Layer 8 of a small transformer language model trained on English Wikipedia (18 layers, counted from 0, width 128).
A neuron's activation on a vector x is GELU(weights . x + bias), where the dot is the dot product.

Input weights of the MLP neurons that the questions are about. A number n stands for n times 0.0071.
n9 (bias -0.164): 34 -11 33 8 52 7 -12 26 -14 20 39 27 22 3 15 -5 30 -46 -42 -17 14 10 -27 28 -1 -9 22 -30 -11 4 24 1 17 -11 -20 -27 -13 27 -4 20 -25 16 11 24 1 29 -10 -12 15 -61 -28 20 3 -13 13 47 1 23 -3 -24 12 4 1 -18 22 -1 14 12 25 -6 23 -54 -50 58 -6 -38 -15 2 9 13 14 -13 16 -44 23 -7 -24 -21 32 -6 0 18 -19 -20 3 4 -34 51 5 -15 -27 -2 6 10 53 -25 23 -1 19 -22 -28 11 -7 -38 6 1 56 14 25 -5 7 -5 -33 -38 -31 -6 -30 -12
n38 (bias -0.093): -6 -53 15 -27 15 -10 8 11 7 18 -10 -30 8 -9 -6 -19 34 11 23 2 11 -20 13 -6 1 4 -31 7 -51 -25 12 -34 -7 14 -8 -3 26 -5 -22 18 3 6 9 -9 10 -16 16 -17 17 -10 -8 4 14 -9 -23 -43 -28 31 -26 -27 50 3 17 -3 -4 -4 -5 -16 -3 -12 -12 -1 -4 -1 -35 3 -25 -30 28 35 -36 46 49 1 16 22 -25 -9 5 44 -2 22 25 -39 -1 2 12 -31 -46 -2 -28 1 4 28 3 5 21 10 13 -9 18 -4 5 20 14 16 4 -2 5 36 1 11 11 6 -15 -44 2 -31
n39 (bias -0.179): -12 -27 20 21 13 1 2 3 3 -48 12 1 26 14 -4 2 12 -16 -20 10 -34 -16 12 -38 -24 48 -39 -4 -33 27 38 -25 -15 -9 -47 49 6 -4 30 15 -15 36 3 -6 9 17 2 1 34 -5 3 -19 7 3 -30 -25 31 17 3 22 -8 -1 6 -8 -12 19 -4 -7 16 7 0 12 -38 88 -46 -3 32 13 -14 -4 -14 -24 -25 -1 -35 -12 3 -18 -18 35 -1 -1 -18 4 6 23 -7 37 -3 -15 -15 9 9 39 12 -4 12 12 18 -35 -17 15 -9 -37 -12 14 33 -28 53 24 -8 -1 20 -26 -12 20 -27 -5
n70 (bias -0.161): 14 -6 31 -7 6 51 -25 -25 17 0 3 25 8 -25 -23 11 12 27 -10 27 0 -1 29 29 -6 13 -25 -21 -4 -24 -3 4 10 5 5 29 -2 10 -5 22 39 56 25 11 33 8 -6 29 -35 -3 -47 13 2 -20 -16 -42 -44 -17 2 19 -14 10 -2 -6 -15 0 -7 -9 -10 25 -7 2 11 57 -9 -9 -13 11 -1 27 -26 -9 11 15 -15 8 12 -3 -11 31 -10 -25 3 -44 -14 -33 -23 -20 -7 -33 8 -27 32 25 -3 4 26 21 2 -23 0 17 -13 -66 15 -11 -12 -21 -9 4 -17 -13 9 10 1 -26 6 1
n129 (bias -0.100): 4 -18 21 -30 2 16 -14 -3 22 -32 -4 4 34 -18 -21 -18 -5 24 18 4 13 7 4 16 -5 4 -11 -17 9 -2 -14 6 -47 7 -12 30 -15 -13 -17 -17 24 12 1 7 2 -18 12 -14 -16 -10 -21 -17 25 -25 16 7 3 17 10 25 23 0 36 63 42 -11 26 -38 23 -13 59 -18 -18 31 5 -3 -24 -10 0 11 5 -19 3 -10 -25 -27 8 11 -19 24 35 4 -8 -24 -43 -9 6 5 -4 21 -37 -37 -15 56 -14 -5 -1 23 9 4 6 36 -42 30 -14 -20 13 6 -5 9 -56 -12 15 -30 -10 -27 -1 -7
n135 (bias -0.154): 21 -17 3 -1 55 -11 -25 9 29 -33 9 36 12 -3 9 19 -1 -1 9 5 -12 -30 11 13 -17 48 -11 35 23 15 7 4 8 -22 -37 33 2 16 -16 36 -41 -25 11 29 8 -21 21 -9 -48 -27 13 7 4 1 20 -6 -18 -4 -20 -30 -8 2 10 -20 -6 -5 9 -14 7 -14 -6 11 -5 -3 -50 0 14 -11 -1 31 7 27 -7 7 -14 15 24 -25 2 13 -11 16 -26 -3 6 -9 19 9 -20 -18 10 10 25 1 -13 16 -20 -20 7 -19 23 7 9 5 18 -2 2 -11 48 26 -11 -6 2 -17 -25 -31 -20 -40
n139 (bias -0.057): 7 -17 7 -24 1 -17 -1 -8 -9 29 34 9 -2 1 -21 -20 -8 0 1 -13 4 -27 33 -1 -8 6 -5 -9 -12 45 3 2 -32 11 -16 9 -33 -8 1 -37 51 32 7 -11 -9 14 -3 10 34 -5 -14 -2 21 14 -45 3 13 39 -8 3 38 -5 -16 10 25 19 -14 -10 -15 42 11 2 -8 33 -4 -24 18 -22 -7 -36 -48 20 12 3 -37 4 -11 -26 -4 -14 2 9 -13 4 -31 -53 -53 -11 -12 -16 -17 20 14 36 -1 6 20 9 16 -15 -6 5 -35 -5 -32 38 22 2 9 11 6 -18 17 -28 -4 29 -13 13
n162 (bias -0.164): 13 33 30 -25 19 -46 14 -10 -8 17 -3 61 0 10 20 -49 -27 8 -20 13 -3 5 5 11 -7 13 -27 3 -8 9 -11 13 10 12 -7 12 17 -10 -32 -3 -7 -28 26 13 23 -14 56 -10 11 -20 -7 6 -8 17 -43 -38 -57 -2 5 -13 43 15 -9 -17 27 1 -37 -39 20 -33 -2 9 -10 3 -26 -12 -5 17 26 7 -3 -6 -2 8 -40 -15 -11 23 19 2 22 46 -10 7 -8 -6 14 -14 8 -16 -8 12 7 9 10 -21 -3 -7 32 -27 23 5 3 14 12 32 18 -28 32 -23 23 -17 13 -27 20 31 -19 -29
n188 (bias -0.202): 28 -24 -6 -1 14 -26 -2 21 45 7 13 -7 13 6 14 -22 -21 7 1 18 10 -44 15 -9 -22 7 -14 -31 1 -11 -9 8 -35 7 -9 2 3 28 42 26 -9 9 19 15 37 2 31 5 -8 -21 -4 13 2 -34 9 -11 -24 9 -16 4 41 25 9 -2 25 -36 -35 11 18 -4 -21 -8 19 21 -9 -62 -3 12 4 19 -4 37 1 19 -22 -11 -37 4 -14 -4 11 13 18 0 -17 -24 -9 9 -2 -20 -16 -9 -8 1 35 -24 -15 5 23 -3 1 14 -29 -33 -16 10 16 -3 36 34 -33 -36 5 2 3 -25 18 -10
n201 (bias -0.175): 7 -10 -16 13 23 15 28 -2 62 -9 -4 11 7 -10 -5 -7 32 9 9 29 -39 7 27 6 -29 21 15 -16 26 -1 -9 17 45 1 -26 -28 8 30 21 -10 -17 43 9 19 13 4 14 -5 -21 -14 -40 -7 -5 23 -47 26 -51 11 -36 -18 20 29 8 13 -1 1 8 -12 8 12 25 -3 9 41 5 4 35 -2 13 4 5 19 16 -26 12 12 6 1 36 -10 -17 2 -46 -18 9 -13 -1 8 0 8 -18 -22 -17 -24 3 -32 -32 -12 -14 -29 -9 12 -15 -27 -13 -11 19 6 71 -18 -54 -24 21 -21 -16 -30 -19 3
n218 (bias -0.167): -33 -28 -12 -2 -5 -20 -15 25 47 -15 -10 -20 11 -6 -17 -14 -33 42 1 2 11 -6 29 -5 -7 -8 -46 7 10 22 -17 -27 -65 4 39 8 24 -15 14 -11 -3 12 -36 30 9 5 -9 -4 -36 11 3 -20 -16 -31 -32 6 6 15 -2 11 51 11 26 20 15 -5 9 -39 21 10 -23 -8 0 19 9 -7 -7 6 17 -40 -30 38 -13 4 6 19 -5 39 3 12 28 -24 -11 -24 -3 9 -7 21 -28 19 -10 -11 -13 12 -15 3 7 50 -8 -14 -2 18 10 -11 39 -7 -27 -9 -24 19 -10 -32 11 -4 -1 -3 -23 29
n230 (bias -0.072): 3 -12 -4 1 31 -33 18 -27 -2 -18 3 29 -8 -20 15 -25 -22 12 12 7 -23 -35 -2 15 -10 3 22 -16 28 15 21 8 -19 -6 -7 3 -15 -5 -34 -6 11 3 16 15 5 -4 4 27 -1 -17 -17 2 -12 -20 -2 3 -39 -2 10 -10 15 16 1 -27 43 -13 -24 -8 -10 20 17 2 -28 30 -9 -13 -19 12 16 2 -32 16 -12 17 8 3 -20 -12 41 5 22 -5 -2 30 -5 21 1 -35 -29 -1 -5 -10 15 20 6 -7 -17 -11 37 26 18 -18 -1 26 -7 19 39 -33 8 -10 -4 8 7 -16 41 -29 -22 23
n253 (bias -0.166): 39 -17 40 -3 13 37 12 -33 23 3 -2 0 4 -9 15 -10 31 22 15 -15 -72 5 22 -3 -18 -10 -13 -29 9 -17 7 8 5 21 -19 8 23 7 -3 5 -27 2 18 32 7 21 -17 -3 -1 -24 -63 -8 13 -23 -17 -18 -54 32 -26 -9 18 19 -11 -8 -21 -12 -4 7 -1 -3 -10 -1 -4 24 12 -11 -26 23 12 3 -7 -16 18 -45 -9 -1 38 -24 -34 -5 0 24 -12 -53 49 8 24 -3 4 -18 13 32 22 13 6 -14 41 5 1 -62 -17 34 -5 8 -24 18 -10 -10 38 4 3 -5 1 -1 6 -3 -3 10
n280 (bias -0.090): 4 5 -6 -17 -2 27 -25 17 23 6 27 11 -3 20 -16 15 19 -20 -9 22 -17 -28 23 8 -19 28 10 -8 15 -6 -1 8 -2 28 15 -50 34 -11 25 18 -20 -26 16 17 11 -9 37 -22 -12 -2 21 -1 17 -34 8 -21 -17 -9 -21 -17 7 12 13 6 -45 -12 -8 -21 35 -9 -1 20 -26 -12 -14 -36 -1 -5 10 55 -14 10 7 -20 2 -1 14 10 -21 15 3 -30 -32 -6 -17 -19 -1 35 2 -3 -10 -46 23 -20 -10 -26 14 12 -12 15 74 -7 -21 13 -3 -20 2 27 35 3 -8 -1 -5 6 7 3 -25 19
n310 (bias -0.125): 27 4 49 -10 12 -14 -15 -11 5 14 2 2 0 5 0 40 -23 -4 34 22 -4 -26 13 32 -30 40 -12 -4 -29 -2 42 -4 -1 28 -19 -5 19 46 -49 40 -40 19 18 7 2 -11 24 -32 -2 -1 3 9 -16 -12 -15 3 -24 16 30 -4 -12 17 34 -12 -29 10 -2 -29 12 9 -13 9 -11 14 -22 -36 -3 -1 -3 24 3 27 12 13 29 3 -18 15 -22 -18 1 -12 24 -32 -34 -33 -7 -18 -25 -2 8 7 6 -24 1 -31 28 50 8 -16 39 -4 9 27 -1 -10 24 -5 28 10 -22 -13 -14 16 -36 -23 -2 -16
n317 (bias -0.110): 23 3 40 28 35 -40 -8 -28 10 -10 4 14 11 11 -30 -11 24 27 14 29 -37 -36 8 4 -23 -5 -1 -58 26 -1 43 -1 5 0 -2 -42 14 -16 -17 8 5 -18 -1 23 1 -5 23 -34 33 9 -17 -1 -17 -12 -22 7 -28 -29 9 -55 33 23 -1 -25 16 2 6 7 8 2 19 -15 17 18 15 -1 -5 28 -10 44 13 -4 0 -11 9 -24 -25 -10 13 -24 -5 47 -24 15 15 -16 -20 -16 9 20 6 -8 6 -32 26 -23 9 37 -21 5 7 22 -6 -26 15 -10 32 -34 26 -9 -42 -59 32 1 24 -26 -11 2
n328 (bias -0.197): -32 -20 28 37 -7 -32 -19 19 -13 14 -3 -9 26 -17 9 -12 -11 10 -11 59 4 -3 -18 4 -12 -2 -25 -12 -21 -12 61 3 -6 0 8 -11 -15 -9 -37 8 -58 53 58 24 13 -16 -9 -36 -36 -10 7 15 18 17 15 -21 -19 9 35 -12 48 6 -34 -18 24 1 -20 -26 56 18 4 -3 -26 0 6 -15 -43 21 22 -20 11 -16 -15 -29 0 8 -3 20 14 30 21 5 -17 -9 -20 20 -49 -1 -24 -15 -8 -7 -21 25 27 -60 20 11 6 -10 36 20 -17 29 38 -8 24 -33 16 -32 -5 -27 22 -8 13 -10 -29 -15
n336 (bias -0.302): -7 4 50 -43 0 -20 -19 -10 27 -50 0 4 37 -20 -15 18 -7 14 -11 19 -6 9 37 -12 -35 -7 3 -12 36 -17 65 -22 4 -22 29 -13 33 28 1 -16 17 -26 -32 33 18 32 34 16 -27 1 -3 1 20 1 -17 1 -40 -9 -24 -17 5 39 18 30 25 -29 -40 19 10 -34 35 -33 0 28 4 -10 -11 22 16 0 -44 2 -32 -22 14 -24 -7 -16 19 3 53 5 -9 -34 22 -32 35 -9 -12 -24 -2 5 9 15 21 -13 33 26 -10 10 14 14 -95 -22 -18 -21 15 30 17 4 -9 -34 22 7 7 30 11 4
n339 (bias -0.097): 7 -46 22 8 26 21 -1 17 -4 13 13 -12 29 -41 -27 13 -5 19 -5 10 7 6 7 -24 -6 34 -17 -8 -3 4 18 -27 -60 7 -25 17 10 24 5 55 -17 -13 24 7 58 17 30 1 -16 -2 18 -1 -26 -18 -2 0 23 27 4 25 -10 5 15 2 6 -22 -13 10 0 -39 15 6 -19 4 -43 3 -13 -46 -25 -3 -12 43 -6 4 -12 3 -54 8 -2 11 -4 3 1 -9 -39 11 2 -7 -30 -9 17 15 5 1 13 29 20 37 9 -2 36 -5 19 -12 5 -6 13 -1 26 8 -12 -6 4 -48 -14 -9 -18 -31
n341 (bias -0.193): -24 15 -19 -22 2 2 17 -37 -6 3 26 -24 -9 -25 -5 22 -5 12 -16 1 21 -4 5 -25 -18 19 -33 4 15 -4 40 12 -13 -18 64 -33 41 12 21 2 -14 -3 -1 38 22 -6 33 11 -1 -10 2 -2 -12 -27 -57 -10 -11 20 -20 -9 12 43 34 6 8 -30 -12 -35 -10 9 27 -2 21 10 15 3 -5 -26 15 29 -21 36 9 8 16 3 6 13 23 -21 16 -11 1 -13 3 -22 -6 -23 -5 -59 24 -11 -28 -7 8 -3 17 26 -11 12 17 29 -2 33 -24 -1 10 27 9 -10 -9 -13 1 -41 10 3 13 -22
n362 (bias -0.117): 22 -34 -8 -31 21 2 -6 -5 1 9 39 -15 3 -16 0 -37 -17 -12 4 46 1 -17 27 1 -20 24 -20 22 -19 18 21 -15 -12 6 -22 -6 -7 -29 -15 10 -12 6 3 5 14 2 16 19 -12 20 -41 2 11 1 -22 31 -17 18 -43 -5 8 7 -10 16 33 -7 -20 -16 -10 28 24 8 1 -6 13 14 12 2 13 -28 -9 -11 5 2 -4 -22 -16 -20 12 -11 21 12 -23 -4 -22 -39 5 9 27 -17 -12 -10 -18 49 32 2 -3 -6 23 -2 5 30 -28 -2 -28 12 -4 29 27 -1 -9 -20 45 6 -2 -21 15 19
n394 (bias -0.178): 36 18 14 17 12 -28 12 10 17 -17 -3 57 -15 -16 26 -17 -11 12 -9 -19 -33 -19 38 38 -8 6 22 -6 -3 -9 43 -33 -3 -15 -5 -3 -4 2 4 20 43 43 21 5 -3 57 7 -16 -3 -53 -29 -17 20 27 -3 5 -34 -1 26 -44 -11 -13 -14 -4 -12 -1 20 -16 11 1 17 -33 -24 58 -17 -18 -11 -3 -8 -22 -12 -23 -8 -18 -32 -26 10 23 11 -18 7 33 -29 7 12 -40 -26 14 -34 -26 -35 6 7 -10 23 -37 24 3 35 -62 1 1 12 8 29 16 56 -17 42 -19 -24 0 3 -27 -3 22 -16 5
n417 (bias -0.150): 4 12 5 -5 -16 -9 -11 -7 31 -8 -1 5 10 -48 17 5 -7 45 -39 -16 -22 -17 29 -1 -5 9 20 -36 35 5 -30 -7 -7 -8 7 25 34 17 22 10 4 12 -17 33 31 -22 -18 8 0 -38 -22 54 -2 1 -25 -21 -29 -2 -28 13 10 17 -11 -18 9 8 20 -9 41 6 8 -21 0 12 -3 10 33 12 -23 8 30 5 6 -3 -30 -23 44 8 1 12 -28 -12 -37 -21 1 15 -15 42 -25 -5 -9 -30 4 1 15 -4 -32 6 31 -50 -24 17 14 -52 -10 11 31 -5 13 34 -23 -17 0 -15 -1 7 13 -1
n432 (bias -0.195): 27 9 -12 -7 12 -5 9 -21 1 -15 14 -8 4 0 29 22 41 11 -20 -5 -57 37 15 25 -16 7 10 -27 15 9 30 41 -6 -18 -24 -16 -9 -6 3 20 15 9 -10 26 25 4 4 5 3 -5 -19 -46 -9 -40 11 20 -4 -10 5 -32 3 16 -22 3 -4 -17 33 0 21 -4 0 -23 17 49 4 -17 -1 -27 -36 11 -37 -5 34 -20 28 39 14 5 32 9 -10 42 -50 -33 -27 -9 38 10 -14 -49 -27 17 -31 -41 -8 13 17 3 24 0 -25 40 -46 -18 -18 41 12 -20 24 36 -25 8 14 -28 3 21 -54 8
n433 (bias -0.161): 36 -35 -18 10 4 1 31 9 20 -1 -36 5 21 1 -5 -26 2 36 -27 10 -36 11 43 22 -13 1 13 -38 30 -2 -5 -17 16 27 -3 -8 -16 -7 -1 9 23 26 -1 21 31 -14 -6 -10 -9 10 5 6 5 1 2 11 1 -27 -4 15 4 -5 -12 22 23 16 14 -4 6 -14 39 10 -9 37 -16 -20 10 32 -26 5 -12 1 -18 -21 -19 4 -13 16 1 -2 7 16 -66 0 -3 -1 -3 46 -3 -7 -40 -40 -16 -13 14 -34 -24 8 21 -5 1 12 4 7 -14 13 33 -5 34 -20 -18 -12 22 -5 6 28 -57 32
n446 (bias -0.157): -8 13 16 22 17 -38 15 12 29 -10 16 -5 47 -46 30 7 0 17 16 -27 9 1 15 1 -23 -2 -8 5 -32 -6 23 -12 -6 -20 10 -5 -6 -46 -19 -3 9 36 36 38 -6 19 55 -8 -13 -14 27 -24 18 18 4 -12 -30 -38 15 -11 -6 50 -31 -2 -15 -19 -50 -11 5 45 -15 -44 18 18 10 32 -24 -24 -6 48 -22 14 17 -20 22 -6 24 8 19 -7 -1 -10 -25 -19 43 16 -43 -35 2 -19 7 3 35 -15 9 2 23 0 -6 -1 28 5 -72 -28 16 -22 -15 14 51 -16 -50 -25 16 -8 -3 2 -49 -37
n470 (bias -0.068): -12 16 -10 -10 11 3 -10 8 -18 21 8 8 24 -45 10 1 0 -5 -11 6 22 3 -13 7 7 6 -16 -6 -2 -7 19 1 -13 -5 2 -12 27 8 1 31 -41 -11 -29 8 2 -29 17 -19 -39 -18 -4 -14 15 0 19 5 -7 -1 -14 -19 30 -25 34 -1 27 -11 -13 -37 1 -10 30 -11 -10 25 -3 -6 9 3 -2 4 -8 26 -6 -15 -26 -3 3 -24 -31 2 32 17 9 -28 12 27 -2 14 -4 -28 -1 -10 9 31 1 -27 2 16 25 -21 28 24 11 33 -23 28 -14 -16 4 0 -2 1 -30 24 -9 -38 1 4
n478 (bias -0.050): -7 -35 -12 2 30 -6 8 2 34 -27 -10 -13 9 -29 12 -8 -39 -12 13 12 17 -38 47 16 -7 5 -2 8 -6 -2 54 13 6 15 -10 33 42 11 -27 -24 -5 21 -21 64 4 -10 11 -28 3 4 -47 -30 14 -2 -2 6 -31 42 -34 4 4 15 -22 -22 11 -8 -21 -3 -11 36 23 1 -4 31 1 5 2 -3 24 -16 -7 -1 10 30 11 -11 10 -16 19 10 30 7 -17 -3 -34 -17 27 -24 11 -24 17 -7 1 15 -10 -7 13 -23 25 -10 6 -2 -37 -21 -2 -8 8 -18 24 25 -14 -10 17 -27 -12 -8 30 20
n479 (bias -0.040): -20 -48 13 -8 2 -12 11 20 9 -53 16 26 26 -12 -5 -22 -21 12 7 -13 23 4 -4 21 -2 26 -6 -32 -10 29 1 -6 -23 7 -22 14 -7 -1 61 19 7 27 18 6 -2 18 23 -12 36 -27 12 2 -7 4 -16 22 15 30 -10 37 -7 5 -26 4 13 -23 -1 -44 -3 29 -7 -17 13 5 -26 10 26 -26 -28 -3 -44 0 8 4 -22 25 -32 -9 1 21 40 -18 30 0 -27 -10 -27 2 -14 -13 -45 -17 -8 -2 -4 -15 6 -6 5 -3 -5 -18 -5 -17 -24 0 10 -12 -9 31 -30 0 1 -16 6 -20 -11 -2

Each question shows a token from some text and the vector x that enters the MLP there. A number n stands for n times 0.053.

")": 0 1 10 -11 -13 4 -11 7 -17 -6 -4 -2 17 21 1 3 -5 10 -22 1 9 6 -20 -18 55 8 -18 -3 -28 -1 -7 -7 1 -2 5 -2 0 0 3 -21 4 -10 11 -6 -5 -17 5 11 6 13 -1 -4 -2 17 4 -28 12 0 -14 2 -7 -8 -16 -4 2 6 3 3 -3 -3 7 9 4 -29 -5 10 13 8 14 0 -6 -15 0 0 -5 -10 -4 -11 -13 13 -2 -1 1 -12 -18 -3 1 -8 10 6 21 -7 12 7 -2 -12 -1 3 24 5 4 -36 8 16 -7 12 -22 5 7 9 21 12 -22 13 15 6 4 -6
Which three neurons fire most, strongest first? n162, n38, n470

"- The": 18 20 -5 -3 -17 6 -9 2 -5 -10 -11 11 -4 10 2 6 14 -7 -8 7 -14 13 3 7 35 -1 19 -6 -14 -8 5 3 7 5 -1 -11 10 -4 2 -5 13 13 11 -28 -18 9 -20 8 16 -1 10 -1 9 10 8 0 13 -11 -1 -3 -27 -7 0 7 1 -3 14 10 10 14 8 -7 4 -21 7 16 17 24 -3 1 13 -44 5 -15 7 -7 2 0 5 -9 -2 -27 3 9 11 -7 -6 0 7 7 1 -2 4 -3 -11 -6 8 9 5 13 10 -81 -8 1 1 -12 -5 -7 -10 2 -13 0 3 -2 10 4 -16 10
The two highest activations, in order: n394, n280

"ed the": 5 20 0 -1 6 12 -15 12 -18 1 5 -7 1 7 -9 12 5 -4 33 19 -13 12 -7 -4 26 15 17 8 -7 -9 -16 7 25 9 -10 -2 10 -6 9 -13 7 -15 8 10 -7 -6 2 -6 8 -4 -1 -11 18 -8 -5 -1 4 3 8 18 -9 14 8 -1 3 6 10 2 4 8 2 -1 -6 -7 -8 -29 -15 16 -9 26 9 -20 7 8 15 -17 0 3 0 18 -14 -9 -4 8 -13 -18 -7 -14 18 26 1 -4 -14 -9 -39 17 11 1 2 8 -12 -73 3 13 9 -16 -50 -8 -4 2 7 -1 17 1 -3 -6 -9 9
The two highest activations, in order: n280, n310

"st": -20 4 -11 2 1 6 8 -2 -11 15 5 9 -8 2 6 -13 1 -14 9 13 10 -3 36 -20 22 -18 17 10 -5 4 8 1 29 -8 -11 -16 -1 40 33 -14 -6 10 18 -85 -13 13 1 0 34 -14 -1 -17 -14 2 0 29 0 11 24 -9 15 -27 -46 3 -3 17 -7 41 -9 5 -17 -12 -4 -1 0 -19 8 26 0 -32 29 -7 -10 -2 12 -7 -12 1 13 7 -44 7 4 -4 -11 11 -10 17 18 -14 -23 15 -4 -24 24 -5 5 -17 10 8 -9 0 -9 -6 0 0 -16 0 2 -9 25 5 -4 -7 -10 -2 23 -10
The most active neuron and its activation: n9, at about 2.8

" In": 1 26 -1 0 -4 3 14 -8 10 -3 -19 15 -17 18 10 -9 4 11 -3 -11 -10 6 0 1 35 -16 33 13 -18 5 -9 -19 8 -14 13 -8 3 2 -16 15 -1 -11 3 -47 -10 -12 -7 9 -10 -24 10 19 -17 2 -2 -3 -1 -9 14 -7 -15 -29 10 11 8 14 9 33 0 2 -14 0 0 -30 11 0 -3 7 4 -18 -3 4 11 -8 -16 6 6 23 -10 -1 4 13 16 -9 -5 -8 5 -22 -11 18 16 -8 10 -10 -26 27 3 0 -14 -25 0 -53 11 -11 20 7 -5 6 17 -6 0 12 7 17 -12 10 10 -1
Which neuron lights up most? n394

"n": -7 -15 -1 16 3 11 1 -1 3 -20 6 -2 -3 -14 -12 -16 19 -30 24 -16 -7 14 8 -19 21 4 0 38 -6 22 -9 8 18 0 -27 -10 -25 9 19 -13 -6 -15 1 -16 -13 -14 -29 -2 17 3 -36 -21 8 7 9 24 8 8 -21 -28 -18 -1 -16 4 -9 18 9 31 -17 24 4 3 -9 -32 8 3 -18 -2 11 -7 -5 19 28 -19 6 -15 -25 6 5 17 -25 -4 64 -12 -31 2 9 -7 28 28 0 3 -1 0 -7 -1 -15 -4 42 17 -1 1 13 10 1 5 -12 5 25 -17 -15 11 3 -3 -15 7 24 -2
Which neuron lights up most? n362

"ird": 10 -8 -7 -8 -2 -1 -2 8 -11 -12 10 19 -10 5 -1 13 -6 -7 24 -10 15 -17 -11 5 35 -21 19 4 3 22 -16 8 6 -5 -6 5 -34 0 3 -32 27 15 16 -22 -24 5 -16 11 3 -22 18 -3 14 17 9 12 3 11 3 -11 2 -34 -20 -9 17 14 16 10 -9 0 -2 -9 15 -23 4 26 6 6 0 -32 30 -22 -15 10 11 -6 -16 -1 -3 -12 -1 -42 -1 18 -19 10 -13 5 1 13 -13 18 -10 -3 -7 13 1 -14 10 32 -8 -14 -18 2 3 -6 -1 -9 -12 -7 25 38 -21 -20 0 13 1 8
Which three neurons fire most, strongest first? n139, n479, n230

"ated by": 13 16 -10 4 -28 0 -1 13 -20 21 -2 5 -1 8 -7 14 -9 -6 -13 -7 -10 4 24 10 39 4 21 14 2 -9 6 7 12 11 -12 3 -2 -8 7 17 -9 -4 18 -19 -6 -17 24 4 -8 20 -6 0 17 -6 9 1 27 11 4 -2 -3 -10 -6 4 -4 7 0 0 -8 2 3 14 -14 -17 -7 1 -5 -18 3 8 8 -4 -3 -1 1 -3 -9 -6 -2 2 -5 -16 17 -6 3 -8 -2 17 -12 -4 -1 -4 -2 -6 -2 -3 6 3 -17 0 -4 -81 7 5 7 -7 -1 5 3 -17 15 7 10 7 2 -1 -23 7
Which neuron lights up most? n280

"l": 6 0 -17 -3 -15 -3 -1 -1 -3 14 -6 -2 0 -21 5 17 -5 -6 6 9 11 -8 23 -12 19 -32 7 14 -4 -7 -9 19 16 12 -3 -12 -20 18 -7 -9 8 54 17 -2 -24 -4 -34 -6 12 5 3 -8 4 21 36 -6 1 -14 2 -1 2 -15 -22 8 -23 -14 16 9 -60 30 -23 -7 1 -3 19 41 2 1 2 10 -10 14 6 3 35 8 -7 -22 3 -4 -7 -13 8 -11 24 1 -21 -6 17 -9 -1 29 -8 -12 25 16 1 2 -12 -1 -22 17 -8 -30 7 3 -18 1 9 10 -5 -15 -4 8 -23 7 12 0
Which neuron lights up most? n446

" re": 17 13 -18 -5 -1 -9 2 -5 -11 -7 -2 -3 -22 13 9 -18 -13 -3 30 -7 -1 11 9 4 42 -11 0 -5 23 17 14 -13 4 -8 -1 -2 -1 3 -20 4 -15 0 -7 -34 -14 -12 -8 16 -23 0 -18 -3 -22 13 -4 -1 -10 -25 5 -12 -11 -4 -4 1 -8 18 25 22 -7 -5 -18 18 4 2 8 15 7 29 -2 7 10 -8 -26 -4 -7 21 7 -21 -12 -8 -17 34 0 -30 -13 9 10 -29 -6 -5 16 25 14 2 -17 22 -17 9 7 0 4 -8 26 -9 4 4 -11 -11 11 -5 26 15 13 4 0 -9 -6 12
The most active neuron and its activation: n135, at about 1

"iff": -15 0 23 -11 -25 -6 -4 -5 -28 -17 0 -5 -16 -12 10 8 7 -13 38 -16 23 2 -36 -18 37 -12 6 -6 -1 -11 -3 -11 -20 -9 1 7 -7 14 19 -18 -5 -3 -2 8 -23 22 -15 12 7 6 15 16 -5 25 -18 20 -1 21 11 21 5 -21 -20 9 -1 7 2 -6 -15 -9 -10 6 3 -25 -6 12 10 22 -7 -1 28 -11 -8 7 10 14 -7 2 -5 2 -7 -20 -5 3 7 33 -5 -15 -9 -9 -5 21 -6 10 -2 6 19 -12 -22 20 7 -15 2 17 13 -2 9 5 -23 -12 20 34 5 12 -5 -14 3 -2
Which neuron lights up most? n479

"H": -20 18 -17 21 4 -8 16 -6 -4 -2 -12 -15 -11 15 -5 -8 10 1 0 -13 -17 2 7 -23 32 -12 16 3 3 -13 -14 34 14 -4 0 -4 -18 7 13 -12 0 6 -4 -27 -7 -11 -28 1 19 -1 -19 -14 -11 9 -3 0 -13 2 -7 0 -25 -5 -9 17 6 7 27 -21 -4 -7 -11 4 -2 -37 37 6 46 -10 -11 12 17 -28 5 -11 13 3 14 6 -3 -6 -6 -9 25 4 -10 -10 17 2 3 -2 -4 8 -4 -14 24 -1 -8 8 -19 9 -15 -22 3 -4 -19 6 -5 6 10 2 -2 11 25 16 17 -4 8 6
Which neuron lights up most? n201

" a": 2 5 9 -1 -1 4 13 15 14 -23 -15 -9 1 26 19 -10 10 -11 8 -3 -25 16 5 7 24 5 -3 -7 14 -7 -8 19 22 0 -8 4 -14 0 17 -13 15 2 -12 -7 -15 1 -2 13 1 -14 -11 5 15 -7 6 4 21 1 7 12 -7 8 -10 -3 -9 11 9 -1 -38 4 -7 1 -15 -5 9 7 6 18 -12 -9 19 -31 -8 -17 12 -2 -8 3 -8 -8 -9 -5 -5 -6 24 -4 9 -1 21 4 23 3 6 -3 -4 -2 14 4 -11 -7 19 -73 0 5 -8 0 -56 -5 -30 -13 15 -15 13 4 2 3 8 9
The most active neuron and its activation: n253, at about 0.77

"vent": 13 3 -6 -2 -6 2 -1 0 -16 21 6 3 -9 16 22 -37 -39 -46 2 4 13 26 -1 -11 21 -17 -3 -6 -2 -1 -2 7 17 4 -2 5 -29 2 10 -8 3 19 40 -22 -14 9 -12 -2 7 -24 11 4 7 15 -10 33 15 10 7 3 -6 -5 12 -29 -7 13 24 7 -9 6 -2 9 -7 31 7 4 7 12 41 -44 -2 -4 12 9 8 -28 -7 -13 -3 -13 1 -19 0 -2 -36 12 -1 9 15 20 -9 11 -11 6 8 0 -16 -26 7 22 -17 3 7 -17 15 -9 -14 -18 -44 -16 14 1 -7 20 -12 7 -2 9
Which three neurons fire most, strongest first? n9, n139, n362

" to": 5 4 4 20 14 12 -3 9 17 -24 -24 -6 5 23 8 -4 -2 -7 23 -16 36 -7 15 -11 25 18 19 -9 3 -28 3 -9 11 -6 -13 9 7 -6 -38 5 2 -9 -8 -20 0 -18 13 17 16 3 -27 -2 6 3 13 -14 -13 -6 -2 -2 -15 -14 4 6 -17 10 -13 -12 -16 3 -18 35 2 5 -11 8 -7 -14 -1 -12 5 -1 7 11 15 12 11 14 -5 27 -7 -12 44 -25 1 -19 10 -10 2 14 -20 9 -2 -6 -22 22 8 5 25 11 -14 -49 4 12 9 -7 -3 -16 15 -9 6 -6 -22 9 -13 -12 16 5
The most active neuron and its activation: n38, at about 3